Layer 9 of a small transformer language model trained on English Wikipedia (12 layers, counted from 0, width 128).
A neuron's activation on a vector x is SiLU(gate . x) times (in . x), where the dot is the dot product.

Input weights of the MLP neurons that the questions are about. A number n stands for n times 0.005.
n123 gate: -2 2 52 -19 27 11 15 27 -4 -10 3 -36 -60 -13 23 -1 -42 11 -20 -36 -46 -12 -13 -33 -47 -8 -57 48 -26 38 14 -17 -6 9 53 -40 -24 -58 -41 -25 13 -25 57 -5 2 -1 -12 -13 47 -3 30 1 -8 10 0 -27 -13 -3 18 -28 -30 -27 20 9 -29 -33 -20 -19 15 -1 33 -50 -56 7 3 -43 28 10 -20 10 25 -11 -21 32 -10 -69 -3 -6 2 -28 -7 -22 -1 -10 24 -43 -11 -27 -56 -25 -8 -13 -7 -8 -24 -13 -21 5 26 34 60 41 -16 11 61 -20 13 56 12 -20 -3 0 29 -26 0 -8 -21 34
n131 gate: 8 -3 2 18 24 10 24 -30 29 -22 10 -5 0 -33 25 -6 38 44 -45 -23 4 -2 33 -41 7 -6 -48 -7 18 0 -56 -21 17 11 12 -46 -7 -10 18 29 -1 -13 -10 -4 -36 -16 -49 0 22 -2 -26 33 13 2 -39 18 -14 -62 7 -61 2 57 -21 -23 -44 -48 0 -29 -2 -26 25 -17 47 13 13 37 -34 18 -53 -1 5 -2 32 34 13 -11 -59 -13 36 -73 24 -14 20 2 21 18 -6 23 50 21 9 9 -6 -12 -20 -9 -18 24 -15 -14 7 -7 20 6 41 2 41 -32 13 -1 -6 37 30 -22 20 12 28 8
n151 gate: 13 10 -6 -9 25 -2 -2 -19 -44 8 -10 -12 15 51 30 -25 -32 -40 12 -51 -16 -14 0 23 -46 9 -22 -19 -2 6 -33 34 43 38 -2 -5 7 39 -18 -28 -26 14 -14 25 -11 -48 -17 -12 -25 -10 -38 24 -41 -7 -22 -65 10 13 45 -30 53 38 2 -36 10 -12 36 0 -42 -15 21 23 -5 5 81 -26 -24 25 13 -6 -32 -26 8 -20 -20 -6 -34 -21 6 54 -7 -38 19 -10 17 -55 -32 2 27 -41 -4 -2 25 15 -9 5 19 -5 -1 -9 -47 40 2 -3 -36 -31 -19 2 43 -29 16 16 1 21 -14 32 2 -13
n170 gate: -2 -24 5 -33 11 3 -33 -4 -37 65 -13 14 -16 33 -3 12 8 26 -3 17 -14 30 2 27 41 34 -12 44 -14 -13 -4 -20 -4 34 28 34 33 -29 35 -14 28 -64 -6 -44 -19 -14 37 22 1 -31 9 -2 24 3 23 27 41 -41 -16 54 48 -1 -21 -16 19 12 -26 25 37 17 -29 -41 14 34 21 -8 -16 -47 51 6 -3 1 14 -45 4 -28 24 40 -44 34 35 -1 -26 -11 -19 4 -60 -33 -13 -27 -14 19 50 -8 -21 -8 -27 -16 28 -23 61 -16 -42 -10 -3 -21 28 28 -30 -22 -2 36 12 -47 -65 45 -25 4
n187 gate: 35 -10 -3 21 -10 11 -16 -3 3 -2 -32 -21 19 -9 1 28 -40 40 -47 -23 -7 -8 8 32 -28 6 28 -11 1 12 11 3 21 -45 -8 -32 10 6 0 -19 -19 -47 -21 -15 26 -20 39 55 -20 -6 -24 29 -20 27 -9 -20 15 -3 47 4 14 -21 4 1 12 -17 -29 12 15 9 -26 -33 -13 12 -32 -10 -70 0 -21 -19 10 29 17 -48 10 -37 -7 -15 1 -55 4 -10 -33 -15 -13 29 -19 -45 43 4 -19 -17 -5 -22 -9 13 38 9 -10 34 -10 -29 20 -7 9 -16 -42 -71 33 24 40 -6 -13 -29 37 -8 23 -3
n226 gate: -55 17 22 -24 26 -31 -35 2 -34 32 4 9 -20 9 32 -34 -22 -22 29 -2 2 -11 -28 -21 0 -15 18 -5 10 21 9 -6 27 -24 -57 58 22 -9 -3 -4 -1 20 -30 -8 -39 -18 -2 -16 -23 -6 -5 3 -33 -38 6 38 -25 39 -25 22 -9 -27 64 -37 27 30 20 36 14 65 -60 -42 24 11 29 10 21 -48 11 -10 14 -8 -11 7 -18 -15 -24 -9 -17 -20 -14 -34 20 23 -31 -14 -22 69 21 19 -20 15 45 12 -13 6 40 -25 -23 -75 8 27 -16 -37 4 -23 -24 38 -31 21 0 20 14 -25 -10 30 -12 6
n232 gate: -16 52 56 -41 0 -15 0 -29 -2 51 39 3 25 -22 2 29 -26 -14 1 7 -31 9 -18 3 -14 -24 -28 9 7 14 28 39 -22 40 -2 19 -18 -36 22 28 15 23 -9 -23 -9 -19 36 -3 -14 -58 34 43 -69 -8 1 -16 -30 59 -42 38 45 -8 13 -12 -2 -40 56 -5 -13 7 4 -41 -24 39 20 23 -12 15 14 49 -8 3 -27 33 -32 29 13 -57 -3 22 -5 3 84 -2 11 -1 -3 1 -39 10 7 24 -29 -7 48 -11 9 1 4 -10 -39 5 -59 -62 28 -29 -3 9 -31 -38 -4 -33 9 -48 -15 22 16 -3
n315 gate: -26 -13 -11 10 3 -18 16 -40 -33 2 17 -77 -44 -15 -18 -33 18 32 -15 33 12 -32 -50 -45 63 25 -51 -13 -3 -46 17 32 27 -2 24 -16 -22 -2 23 2 -17 3 14 -17 -28 -3 2 -11 36 20 -9 -16 18 37 -12 60 25 19 -6 -39 10 -21 36 38 20 -4 -30 -53 42 -17 40 17 -35 1 14 39 18 6 -14 -8 -36 28 -17 -6 -13 10 -8 16 -9 -32 29 6 16 -11 51 35 -33 3 -15 -6 -42 -3 28 13 -2 71 -40 55 14 26 -48 -20 -1 -11 41 11 -6 4 -40 7 -40 26 18 -56 -11 -8 47 -3
n370 gate: 13 -31 0 -16 27 15 -7 -9 -38 -7 -36 3 4 11 -42 21 2 21 15 14 -29 -3 14 -26 35 14 29 -24 -16 -44 21 34 -36 -21 -2 27 -1 22 -30 14 20 -20 -54 10 -34 -33 64 20 31 21 1 48 54 -19 33 9 -44 18 9 66 -52 -9 -15 22 -3 15 20 9 -31 14 34 -15 38 -16 9 -33 -41 -6 -19 -10 24 -37 -2 -14 -47 -51 -1 33 18 10 47 23 7 13 -15 -14 -23 -24 2 20 19 68 -6 18 32 -49 30 -2 -16 8 -18 -7 20 -7 37 -20 -7 -23 66 -13 9 33 0 -4 -6 -17 -21 -29
n374 gate: -9 -49 -6 6 18 -11 3 -14 27 22 -17 17 -48 -30 5 -11 27 -58 -35 -63 -57 -14 38 27 -6 0 32 5 24 -35 0 17 -19 -7 -14 -25 90 -27 23 40 21 -87 -42 -18 17 35 10 -41 15 -15 7 11 34 12 -10 1 -19 -21 -52 66 -25 8 21 33 15 -9 -47 -9 -13 -3 -12 11 -6 -5 12 14 -70 18 -5 -23 20 -27 18 42 -35 -21 -22 33 -11 -18 29 -23 21 -15 -46 17 12 15 -58 2 1 6 -43 67 -1 4 28 -14 32 26 -54 41 2 -43 -29 36 8 -37 -66 -51 -45 -26 28 12 -4 8 34 -1
n459 gate: 20 29 -5 15 -2 -7 -35 -21 20 50 52 -51 -19 6 14 2 28 12 -30 18 34 -29 -29 -13 -2 18 -3 9 9 -49 -16 56 18 42 -12 -6 -19 1 -4 57 -29 16 3 5 -34 33 18 -20 -11 29 65 30 0 73 -45 -41 -23 16 16 24 -13 -6 -19 17 -2 25 -22 26 -30 13 -5 36 -37 -10 -31 -16 -22 10 22 43 25 2 -23 31 45 19 -32 -5 -16 19 40 11 -45 12 -15 1 -38 -4 39 7 -3 -33 -15 -44 41 -2 25 -30 16 -8 -14 -24 10 14 -32 73 -5 -12 -37 33 -8 13 25 -31 -7 28 4 3
n476 gate: -28 35 -2 -53 -17 -27 14 -46 48 -55 26 15 20 -21 -8 -44 -36 -6 32 -8 -41 -28 -24 -22 -17 -25 6 3 -36 8 -25 -22 20 -12 16 32 37 -42 15 -20 -33 -41 -6 -3 16 -81 26 13 -26 -11 -1 33 -20 26 -12 51 -11 -70 -16 -28 -55 -16 -11 -37 -12 -12 36 13 -45 7 -31 32 -17 -19 -18 -24 -8 15 -11 7 31 19 33 6 -30 15 35 16 -30 46 -44 10 -31 -8 26 21 -26 22 -12 -37 -48 -24 4 36 -15 13 11 -9 -8 2 -9 32 -9 -21 -13 9 2 6 0 -31 -1 54 37 -32 -13 -38 -16 8
n123 in: -9 10 -11 -20 10 -3 -23 35 47 14 28 21 -13 17 13 -39 2 -55 8 -11 -74 -2 43 -50 -5 7 -39 27 25 30 28 -13 3 -3 -22 31 -12 51 -23 56 16 -40 -6 -55 2 -25 -41 -41 -26 24 57 34 58 1 16 -41 -28 -16 55 -36 -4 31 50 0 51 23 -11 -26 -4 21 17 -25 5 -15 -45 4 38 15 33 -7 -23 9 -19 -2 -17 -35 -38 4 -6 -15 5 9 28 42 7 5 -60 -32 -50 -5 19 -1 -14 47 9 -29 61 3 -1 5 20 -5 -3 -12 -40 -3 -11 29 13 -11 -39 -29 -7 -24 43 0 3 9
n131 in: -21 25 21 -25 -24 -38 -33 -6 -8 59 8 -40 54 27 -59 -23 0 11 5 -8 -34 -1 6 4 29 -3 2 17 48 -8 14 25 -20 42 26 -2 -19 -3 4 -13 -13 13 65 -21 26 26 -13 26 18 36 -7 -25 -3 -18 35 17 -21 -18 -37 -20 15 -2 39 -69 -13 -15 16 59 26 1 20 13 35 -2 18 -10 -12 -27 15 -2 32 -37 13 -18 24 -47 9 -10 -50 4 -7 -8 31 41 29 41 8 -10 -12 14 -38 -38 23 4 -25 -75 -27 24 -7 30 21 -26 39 5 41 14 29 -43 -2 56 -20 -3 -34 1 39 5 -43 41
n151 in: 49 18 27 -61 6 -5 7 -14 -21 -13 20 -6 -48 -17 -25 46 -2 -44 -16 -25 8 12 -65 27 -10 31 -3 -55 38 -15 -5 -59 -5 15 5 20 62 -9 25 31 -19 33 -2 34 21 -18 9 -15 -14 61 -27 -21 25 -30 11 -14 23 -2 -45 33 -13 14 -27 23 -11 5 -1 -35 -3 13 -41 55 -41 28 8 45 8 1 -27 23 -10 13 2 6 -21 49 -3 8 0 9 22 1 -26 -15 -54 0 15 7 20 15 7 -22 29 -20 12 20 8 -5 15 17 -29 -12 15 -10 11 15 42 -35 -9 42 19 7 -7 -16 -40 38 -55 -16
n170 in: -14 34 -36 11 -23 42 -33 19 -40 3 -29 -12 -68 15 48 -16 -74 -37 20 -41 15 14 -14 36 33 23 68 22 -30 4 14 3 30 29 6 9 -20 -36 3 1 24 -64 40 -51 -27 19 -5 23 14 -3 -1 -45 -19 -33 -23 10 -21 -25 -53 -46 -24 1 -20 -46 19 3 -22 -11 -26 -37 2 -51 85 -19 -11 13 18 14 13 -30 47 -40 -29 12 2 3 3 -50 -8 -10 6 -27 -22 10 31 -9 -28 -39 6 0 35 10 11 12 -4 -23 -38 25 -2 -10 8 -19 -20 -2 28 -9 22 50 -18 13 37 -28 -21 -6 -3 -4 -16 -43
n187 in: -8 32 -11 46 37 2 7 -21 -8 -17 -10 36 -25 -5 -20 -19 -31 29 7 -19 -1 0 59 -47 -18 15 -52 27 31 -4 -16 8 -16 -14 4 -16 45 -34 -21 -1 -9 10 -28 6 44 2 -2 -2 -15 0 -7 23 -4 1 -11 25 32 3 13 -6 13 -16 4 34 -24 40 27 7 -7 -21 7 -1 -2 13 -44 26 25 31 -47 54 -27 -26 41 25 22 -46 12 19 -22 -31 -2 -1 -41 1 -13 1 31 -55 -28 17 -94 -15 26 2 45 -2 -8 -27 -18 -16 43 -5 55 36 -35 51 -3 25 -46 -35 -39 11 14 -12 -13 42 -8 -65
n226 in: 34 2 3 -23 49 12 -36 3 10 30 -59 8 -37 27 -3 -10 0 12 -39 32 -14 22 -26 -50 -22 6 8 -7 26 26 16 40 -22 25 -10 11 4 19 -6 -22 -3 8 0 -31 0 -9 47 -19 9 61 -26 23 -21 -33 43 -12 44 -30 12 12 -42 0 12 -42 11 11 -31 -10 62 27 9 -48 4 60 10 37 20 -22 17 -41 29 -39 -10 7 -10 2 -28 30 13 24 19 26 56 -44 -32 38 -10 -36 -19 8 -5 -29 4 41 -29 -6 2 -7 6 -23 29 -77 -5 4 -53 -37 3 -19 12 -17 21 10 -16 27 5 23 -28 -9
n232 in: -9 71 25 17 35 15 23 25 -2 20 34 3 39 -46 -42 0 41 -31 -4 -41 0 -6 26 43 -44 -6 -44 -39 -13 21 1 11 -16 61 -9 -6 6 65 20 -3 -14 -13 9 -17 -6 6 -6 -25 -10 -44 -30 -13 -8 -6 -18 11 7 -2 -59 13 32 0 0 5 -38 7 27 45 4 36 -20 29 -7 -2 13 19 48 8 12 -7 -19 8 -6 12 -38 -2 33 -49 8 35 -22 14 87 -22 -1 24 -52 37 10 -15 -43 -13 1 6 19 -28 -30 33 -65 -8 -17 10 -19 22 -20 31 -32 -7 -34 -3 7 16 -64 -35 -3 -12 -25 2
n315 in: -18 -18 -13 32 38 -3 14 -36 -33 -41 34 -9 9 -40 35 37 -3 15 6 53 10 -89 35 -12 21 -13 29 18 23 -27 -46 -40 -15 32 49 59 6 11 11 13 29 8 -38 30 -40 -8 -62 2 1 23 -51 -8 7 22 9 -31 -42 -51 20 -9 16 12 -6 -14 -15 -35 4 -16 -45 -21 34 27 1 -1 -11 -35 -4 36 23 -58 13 -3 -13 -26 17 -48 34 18 -5 -19 -24 -35 -27 -24 19 26 -1 42 34 19 8 20 37 -46 46 50 -10 2 -17 -32 -23 2 -25 -32 20 6 -5 -10 -23 24 -26 -42 -2 -2 16 -8 29 -31
n370 in: -23 -15 24 -2 -1 -25 4 47 -24 0 8 9 11 22 -34 48 -37 -9 9 -9 -10 19 19 -18 1 16 28 5 -38 -51 76 12 -5 19 44 2 9 7 -21 64 -35 -29 12 -18 -18 -15 -14 39 14 -32 -23 -19 22 9 -13 1 9 -2 -6 42 -26 -68 -56 -36 18 20 22 29 -17 -15 -9 26 1 33 40 11 -40 -9 13 -23 19 -36 9 17 -10 -14 19 -35 12 16 -10 -5 10 11 -14 -7 20 15 -25 66 -12 32 12 55 34 19 11 -48 -17 6 12 2 33 -16 37 40 26 -55 -20 -34 -9 12 -11 -12 -16 25 0 16
n374 in: 26 7 69 -1 -20 2 -15 -21 25 9 -1 -63 18 13 22 -34 18 -34 15 9 36 -3 -24 47 -19 -42 -3 -10 32 22 30 37 12 -22 -4 12 -33 -9 -64 12 -44 39 48 30 -49 -20 6 -31 -30 -6 6 -47 24 3 -1 11 8 -16 10 5 -18 -28 -12 -16 17 -17 9 -10 48 42 -25 0 0 -9 -70 -50 50 -11 13 -43 -24 -42 -37 -29 16 9 23 -13 4 0 -56 -15 29 -4 41 -25 -66 -8 14 18 24 20 46 52 -26 8 -7 28 -42 -1 15 9 39 17 58 39 22 8 -4 25 -11 18 25 42 -64 33 -25 32
n459 in: -30 -11 -67 35 -31 13 -18 4 -14 18 11 -5 -32 -2 11 2 4 -35 -34 -49 22 0 -55 -16 -27 -4 76 -3 -28 41 24 9 -16 -19 48 31 -14 15 -44 26 40 21 -59 -33 -37 -16 -22 -29 6 -3 -10 -13 21 -34 9 13 -21 -28 -60 -9 8 -14 49 1 -7 -3 -6 -35 -32 8 -14 49 -9 -1 -7 -17 -21 9 20 -11 35 0 -26 -4 -2 40 63 27 -86 9 -4 28 -2 1 25 -16 47 -5 -16 -48 1 18 81 25 71 35 -28 23 -17 12 33 29 -19 -24 0 -18 12 41 45 -56 35 2 22 30 15 21 -2 19
n476 in: 10 -2 24 2 -8 -3 -34 -27 18 24 44 -22 18 21 -45 -6 -18 25 -25 -38 -10 -19 -14 31 -26 11 36 -3 -6 44 -34 -13 1 54 7 4 -4 -21 9 -24 -4 -29 25 12 3 -1 38 -4 15 -5 8 -44 15 -46 -2 32 70 -41 -2 -14 -43 -13 10 18 -22 17 2 -14 0 -8 -30 -70 -38 -24 30 17 8 -16 33 -32 -7 2 24 -15 39 -13 -6 11 14 2 -9 -36 7 13 70 35 29 32 14 23 -13 36 28 -6 51 25 22 -13 -14 11 -16 -14 -5 -30 -46 -8 -62 15 35 33 -14 19 33 5 7 46 -2 -51

Each question shows a token from some text and the vector x that enters the MLP there. A number n stands for n times 0.041.

":": -35 7 24 -11 10 -7 13 -15 -12 22 31 20 -35 17 -7 8 3 -17 -5 11 -30 -6 15 -3 30 -15 14 10 6 -13 -5 29 -28 -5 -30 4 -15 -8 -11 44 1 9 7 59 -3 9 17 8 -8 -20 4 -6 9 -9 -29 1 14 -23 37 -3 -22 -6 2 -15 33 -9 27 -5 28 -25 -14 16 -28 -3 4 19 16 -23 -25 3 -22 -3 -35 17 -27 3 19 4 0 -6 -33 -10 -11 11 18 -5 5 -20 -17 14 16 8 33 4 2 -40 22 -10 8 24 0 -12 -16 3 -8 3 -2 -13 -38 3 -4 -4 -12 12 4 9 -23 -4
Which two neurons fire most, strongest first? n374, n370

"or": -8 -35 5 -17 13 -29 7 -8 -9 -3 13 11 9 -1 20 -6 -4 -36 5 -14 -11 -3 -24 -26 -16 31 -6 28 9 24 25 -14 7 -16 -14 -15 9 2 -23 7 5 -5 4 -16 -7 39 23 -11 11 44 1 0 10 1 6 -10 2 -34 5 9 -11 4 3 4 27 -20 -6 3 1 -22 11 -8 -38 20 -4 2 13 -20 11 -15 -36 -12 -8 -12 28 27 0 -8 4 15 31 17 15 0 -26 -10 1 9 32 1 -5 -32 -23 26 -17 3 40 -5 39 28 6 -21 -25 21 0 -11 8 -6 19 13 -42 -6 21 -9 -10 -8 -11 -9
Which two neurons fire most, strongest first? n123, n232

"nd": -2 -6 30 -15 -19 -19 -3 35 9 -4 -7 35 -3 12 9 6 16 14 18 11 2 20 0 -1 8 30 -3 -2 32 5 -4 -28 -5 -18 4 25 -21 -7 -12 -4 23 12 18 24 21 -1 22 8 0 11 2 -6 22 15 8 22 6 -26 34 -11 -15 1 8 -19 6 5 8 21 42 3 20 1 -21 -20 23 -49 26 -13 4 26 2 5 -11 17 -26 -10 -4 -19 21 7 -8 6 -33 1 16 -23 1 -6 3 34 53 -10 35 -5 2 14 2 1 48 28 -12 34 -13 8 -2 21 15 -25 6 6 -24 -26 -16 4 10 -1 -20 -1
The three highest activations, in order: n123, n232, n459

" State": -2 14 -3 -31 -27 -32 -4 17 -9 -15 -14 1 24 -23 -20 -4 31 -15 -13 -2 27 18 9 0 -12 -5 12 -2 24 3 1 -18 -20 20 -24 15 -11 7 -18 -15 17 -7 14 -5 12 7 23 3 -13 16 -6 -33 38 -8 19 13 42 -33 -11 -21 1 -19 -18 3 30 -13 19 16 -6 21 6 -10 -12 6 15 -14 37 1 29 -24 1 -8 -21 0 -14 10 -28 -13 0 -28 19 34 -66 -13 -6 2 20 3 -5 3 24 2 -2 -1 -24 -19 -20 -24 16 4 -4 4 -19 1 -12 0 19 4 6 17 0 -11 -14 6 4 -19 -22 9
The three highest activations, in order: n187, n170, n315

" ": 33 -11 -12 -10 5 -41 -1 13 -9 7 -27 18 -22 24 5 -8 -20 -7 -14 -2 -4 15 12 -27 -1 11 40 -17 0 8 2 -25 -11 -3 14 16 -5 -5 -25 12 -5 19 21 -26 9 12 8 17 -31 -14 3 -26 18 -23 -7 6 24 -18 4 -12 35 -31 -10 -13 -26 15 1 1 -6 -16 6 -22 -28 -1 0 -2 8 -28 -1 -5 39 43 -23 -18 1 5 -12 -17 7 -2 17 -14 11 -16 7 -26 2 37 5 33 -3 -5 -4 6 0 -16 -14 -33 29 7 -6 -15 -8 -9 17 -18 15 -42 -8 29 -17 -12 40 17 9 -34 -18 -6
The three highest activations, in order: n232, n226, n170

"ist": -6 -2 33 18 8 19 19 4 -21 -41 -17 16 10 24 -21 -14 5 -12 -12 -7 32 7 -35 26 10 7 12 -21 -5 -35 16 41 -7 7 -1 14 -2 -4 -3 0 3 21 23 -16 -1 25 -8 6 8 25 -8 4 -1 -11 33 10 -1 -17 27 -35 -7 -7 8 -28 24 13 34 14 -36 -2 5 36 -33 -27 20 14 -5 -8 -5 6 -19 -38 16 -28 -27 15 7 -2 -28 -15 22 -23 -6 -7 23 -7 -7 -8 -8 -7 14 -13 14 38 -17 -9 5 -7 -10 21 -1 -11 5 39 -17 0 4 -4 0 25 -47 27 5 -2 13 11 4 -14
Which of these neurons fires most? n151

"-": 5 -8 -10 -20 30 9 -23 -7 -14 -16 -17 -6 -14 -14 -32 1 -7 28 -17 16 25 -25 4 -21 -4 11 -5 -17 -8 4 -7 -27 3 23 -32 7 20 7 3 2 2 -3 -12 10 7 -14 12 -10 -8 -18 -7 -10 -2 -23 -18 15 15 -28 5 11 -6 -19 -2 -8 34 -25 61 4 -17 18 -4 36 -18 -20 12 7 -8 9 23 -14 24 25 -35 -9 17 12 11 15 2 0 11 9 29 2 -14 -4 31 1 -23 21 19 2 18 21 -24 -24 7 13 16 6 28 -28 -23 13 2 46 13 -12 17 0 -25 -5 2 26 -6 -3 18 -7
Which of these neurons fires most? n370

"ual": 15 -14 -7 -11 -23 -19 -20 -3 -24 -20 -29 28 1 -39 -12 13 10 7 18 -8 28 -8 1 14 11 -20 4 24 32 -5 -10 9 -2 -13 -15 10 8 19 10 10 23 15 12 9 2 24 9 1 3 16 6 -15 -1 -6 6 7 -16 10 13 23 16 30 -6 -13 26 7 4 12 2 14 -9 11 -16 -9 18 17 17 22 -11 25 11 -27 24 -14 -29 -5 -9 3 0 18 21 -18 -46 12 -3 -13 2 -1 -13 -1 16 1 31 5 -10 1 -2 -6 27 29 -3 5 -35 14 1 13 -6 -10 12 33 -18 1 20 -4 13 -7 -31 14
The three highest activations, in order: n232, n476, n123

" most": 7 3 -13 3 -29 -19 -5 14 -7 -1 -6 3 -26 39 -4 -4 -1 -1 -19 20 -1 9 -11 -10 -33 -20 24 -38 18 -21 28 3 16 -20 2 11 8 13 -6 19 -5 0 6 -15 29 12 14 26 -6 2 0 -9 10 -2 14 0 -15 1 -2 43 -7 7 16 10 41 -5 -29 4 -15 9 9 15 -15 -14 -8 -15 7 5 6 38 18 -23 17 -16 18 -29 13 -5 32 29 20 -26 -35 -22 7 -11 -12 -17 18 0 21 -9 43 23 -41 11 1 -8 44 27 4 -3 -19 3 -3 -29 5 -26 12 -6 -6 31 -4 10 19 24 -16 18
The most active neuron and its activation: n370, at about 1.5

"E": -13 -8 8 6 9 -32 6 9 -4 13 -10 10 10 0 -22 -5 -27 12 3 -5 27 -12 8 -11 -7 -5 -16 15 -1 -4 29 9 1 12 -12 5 -13 18 8 8 7 -2 6 28 -6 8 22 -1 -25 9 -22 -8 12 -2 -4 16 16 3 -4 9 -2 -4 -24 15 33 -13 5 -9 -4 8 23 -14 9 -15 9 7 4 12 13 -12 17 4 3 -20 -7 -6 5 -3 9 -25 -3 -16 -5 -8 -1 1 4 9 -12 7 27 -3 14 -6 -5 7 -22 -7 7 -10 -8 4 -51 -1 13 11 0 -3 -7 9 -16 5 17 -16 12 -15 17 13
Which of these neurons fires most? n315

"se": 7 -43 4 -27 8 -29 15 -7 -31 -7 14 -18 -6 21 27 15 -1 3 -9 -37 -7 -27 5 -25 -15 9 -13 -42 15 14 13 -2 -4 -18 9 -14 -13 21 -8 -8 21 13 -9 27 -1 -43 0 1 -5 21 -25 -19 13 16 1 10 14 46 15 0 20 38 26 16 17 16 -5 -3 -19 -3 11 5 -21 -9 13 18 15 0 -38 -14 -6 -8 7 -28 -2 18 6 -2 11 -1 27 -39 10 -36 14 15 30 8 30 -3 6 -32 28 14 -2 14 -29 -29 -18 19 4 -12 -14 18 -2 9 -16 -24 25 17 5 5 -5 1 28 -4 -34 -4
Which of these neurons fires most? n151

"Ch": -5 13 25 -1 19 -25 14 -1 -9 7 -15 18 -13 -15 27 13 8 1 6 -47 19 8 22 6 -24 2 4 -16 4 -3 14 12 29 -23 -22 -32 -14 15 5 1 7 -1 -18 -6 -7 -12 -14 29 -3 -14 -27 38 -8 13 14 7 -9 -33 -12 13 4 9 8 2 6 3 -8 19 -9 -1 7 2 -2 -5 1 -6 52 -16 20 -17 -6 34 -4 34 12 20 11 13 16 -23 1 14 10 7 -11 -18 6 -22 14 3 -1 3 5 3 7 -32 -16 -8 14 -3 -15 -14 -33 0 25 17 10 -2 -3 35 -9 -6 12 -22 -10 11 -26 8
The three highest activations, in order: n232, n476, n315

"|": -11 18 -7 -15 -9 -33 15 2 3 -18 4 13 -22 6 -9 -21 10 1 3 -16 16 17 0 -12 4 11 5 -29 -11 -1 -22 -1 -3 13 11 -20 -29 -9 -14 -3 2 13 23 -20 -5 14 1 -10 -14 -4 2 -5 35 -3 13 10 7 -11 5 7 17 -4 -17 -2 -1 -8 6 29 -19 -3 16 -24 -16 -23 -11 -1 -3 20 -15 -3 -18 19 -6 11 5 -5 -21 -10 -5 -6 -6 -36 -39 8 -1 -24 -2 -17 1 24 -12 3 9 9 12 -32 10 -11 18 6 -12 10 -37 -3 27 8 10 -53 -20 29 -7 -1 16 35 13 -5 -16 11
The three highest activations, in order: n131, n226, n232

",": -1 28 -4 -1 11 -28 -12 36 6 -13 -10 0 5 -15 -6 1 29 7 7 -5 -7 -8 2 -11 -26 -14 24 -20 11 -7 -4 12 24 -4 -46 -12 5 26 -14 5 15 -15 0 2 10 0 0 15 -16 -16 -1 5 -12 -14 -11 11 29 -5 6 29 -15 -6 9 19 42 22 15 30 -26 -29 2 -6 -7 -19 25 -16 20 4 -11 18 -28 -15 -11 13 0 19 -13 3 4 -1 7 11 -18 6 8 -8 -18 25 24 11 3 -5 3 12 -10 -7 -16 -6 4 -44 -5 18 -35 -9 -16 -33 27 7 17 3 -13 -31 -7 12 12 11 -11 -15
The most active neuron and its activation: n131, at about 0.48

"ed": 24 0 8 -6 -7 -3 13 27 -6 -9 -14 18 24 17 -11 -5 -25 3 4 -2 14 -4 -35 14 14 -21 -5 -27 13 -13 1 -14 26 9 -6 46 0 2 5 15 18 27 3 14 30 10 -9 -5 5 -5 -10 -6 -2 12 -6 4 13 5 -15 -16 -8 29 7 -6 39 -26 10 5 -10 13 -2 3 7 0 7 2 -8 -10 -27 -3 9 -51 3 -18 -30 -5 -13 -11 4 -7 8 -9 -44 9 -10 19 -2 5 -4 -18 7 -12 6 10 -8 2 -6 -19 22 3 -2 -2 -34 14 -3 -26 9 18 18 27 -31 -26 7 23 -12 -14 -19 14
The most active neuron and its activation: n151, at about 1.3

"ah": 17 24 14 -12 2 -20 7 11 6 -9 1 6 7 14 9 8 3 8 -23 -19 5 0 -6 -6 -6 11 -2 -4 -10 30 39 17 19 -2 -1 0 -1 17 -8 0 13 16 18 -4 15 18 0 -8 -37 7 -30 4 16 7 15 10 7 14 6 10 -11 -16 7 6 16 20 -4 8 -6 -2 -6 -37 4 -27 15 5 -3 -12 7 -7 -3 6 5 -17 -4 12 -8 0 -24 2 9 12 -4 -8 -3 5 12 -18 -7 -4 8 -13 15 25 5 -8 -11 9 -8 -15 -10 6 -49 -6 0 12 21 8 -22 12 -20 -5 19 23 4 -15 -5 2
Which of these neurons fires most? n226

"1": 22 6 1 -13 4 -7 -3 -2 20 7 -4 8 1 -26 -8 7 16 5 14 11 -38 -13 8 8 -4 -16 17 -6 7 -21 -8 -9 27 34 21 6 -6 15 -6 -2 -1 13 -2 11 -40 -25 -1 14 0 15 6 -35 1 14 25 24 18 -3 23 -25 10 16 3 -8 19 6 31 -2 -1 5 -7 1 -10 -16 34 19 37 -6 -5 12 7 -1 1 2 -3 18 17 8 -9 -9 10 6 -9 4 22 -35 17 9 -4 34 13 6 -7 20 -22 22 8 -12 35 7 13 -7 -34 -11 -3 -6 27 -10 -22 -10 -43 1 -28 8 7 -49 -5 -9
Which of these neurons fires most? n315

"5": 13 10 9 42 26 -9 15 -6 -6 24 28 4 -3 2 -15 4 -5 14 9 -35 1 -26 17 37 21 8 -2 -34 16 -20 6 9 -19 -16 -38 0 3 2 11 30 -26 -20 13 -16 -4 29 7 7 -13 22 -13 -17 21 -25 10 29 6 1 11 -10 -50 -7 2 -10 -19 40 -29 -7 1 -9 -11 16 -38 -1 8 -1 -11 -21 -24 11 29 -3 1 1 18 1 1 19 -11 -22 -46 27 -5 -20 -7 -14 -21 7 -16 6 -2 -17 23 8 -25 7 5 33 -10 6 7 -4 -23 0 21 -4 2 -17 -10 -20 -8 2 4 -1 -16 -9 -3 26
The most active neuron and its activation: n374, at about 2.8

")": 3 -7 -9 0 -1 -23 33 -4 23 17 -16 1 23 -17 -42 12 -5 19 -14 15 5 -6 20 -9 -8 2 10 -28 -22 -10 -7 7 2 -19 -11 18 -8 5 14 12 21 1 14 -16 -6 -2 28 2 -1 -16 -8 -19 26 5 6 18 33 6 10 -10 -14 -19 -22 -10 11 -2 16 1 -5 -28 -3 -10 13 -11 12 7 10 14 9 -9 -9 -13 -22 11 -22 13 -34 12 6 -9 2 16 -20 -12 17 4 -2 13 11 16 -2 -18 -8 18 8 4 -5 0 4 -12 21 3 -42 -27 1 -3 9 27 12 26 -32 -1 6 -1 12 18 -19 1
The most active neuron and its activation: n476, at about 0.55

" |\n": -1 -3 -14 -1 34 -27 27 -8 22 -15 26 36 -2 9 -2 -14 19 44 -5 30 10 -1 13 3 -15 15 19 -24 29 -21 11 28 -7 18 -7 37 -1 -2 13 11 11 30 2 -11 -1 -24 -7 -6 19 -36 -42 -6 11 17 14 2 25 -8 17 -14 -11 -29 -30 -15 -3 -10 15 -7 -27 -5 0 -4 8 -55 6 -19 -13 -7 -23 -21 32 -16 11 -16 21 -8 5 22 -18 -3 -8 16 -11 -1 12 -12 -13 -33 24 31 20 3 26 8 -9 -7 19 12 -23 23 13 6 13 30 10 -17 -11 -8 -5 6 -3 -23 6 10 15 -40 -13 2
Which two neurons fire most, strongest first? n370, n131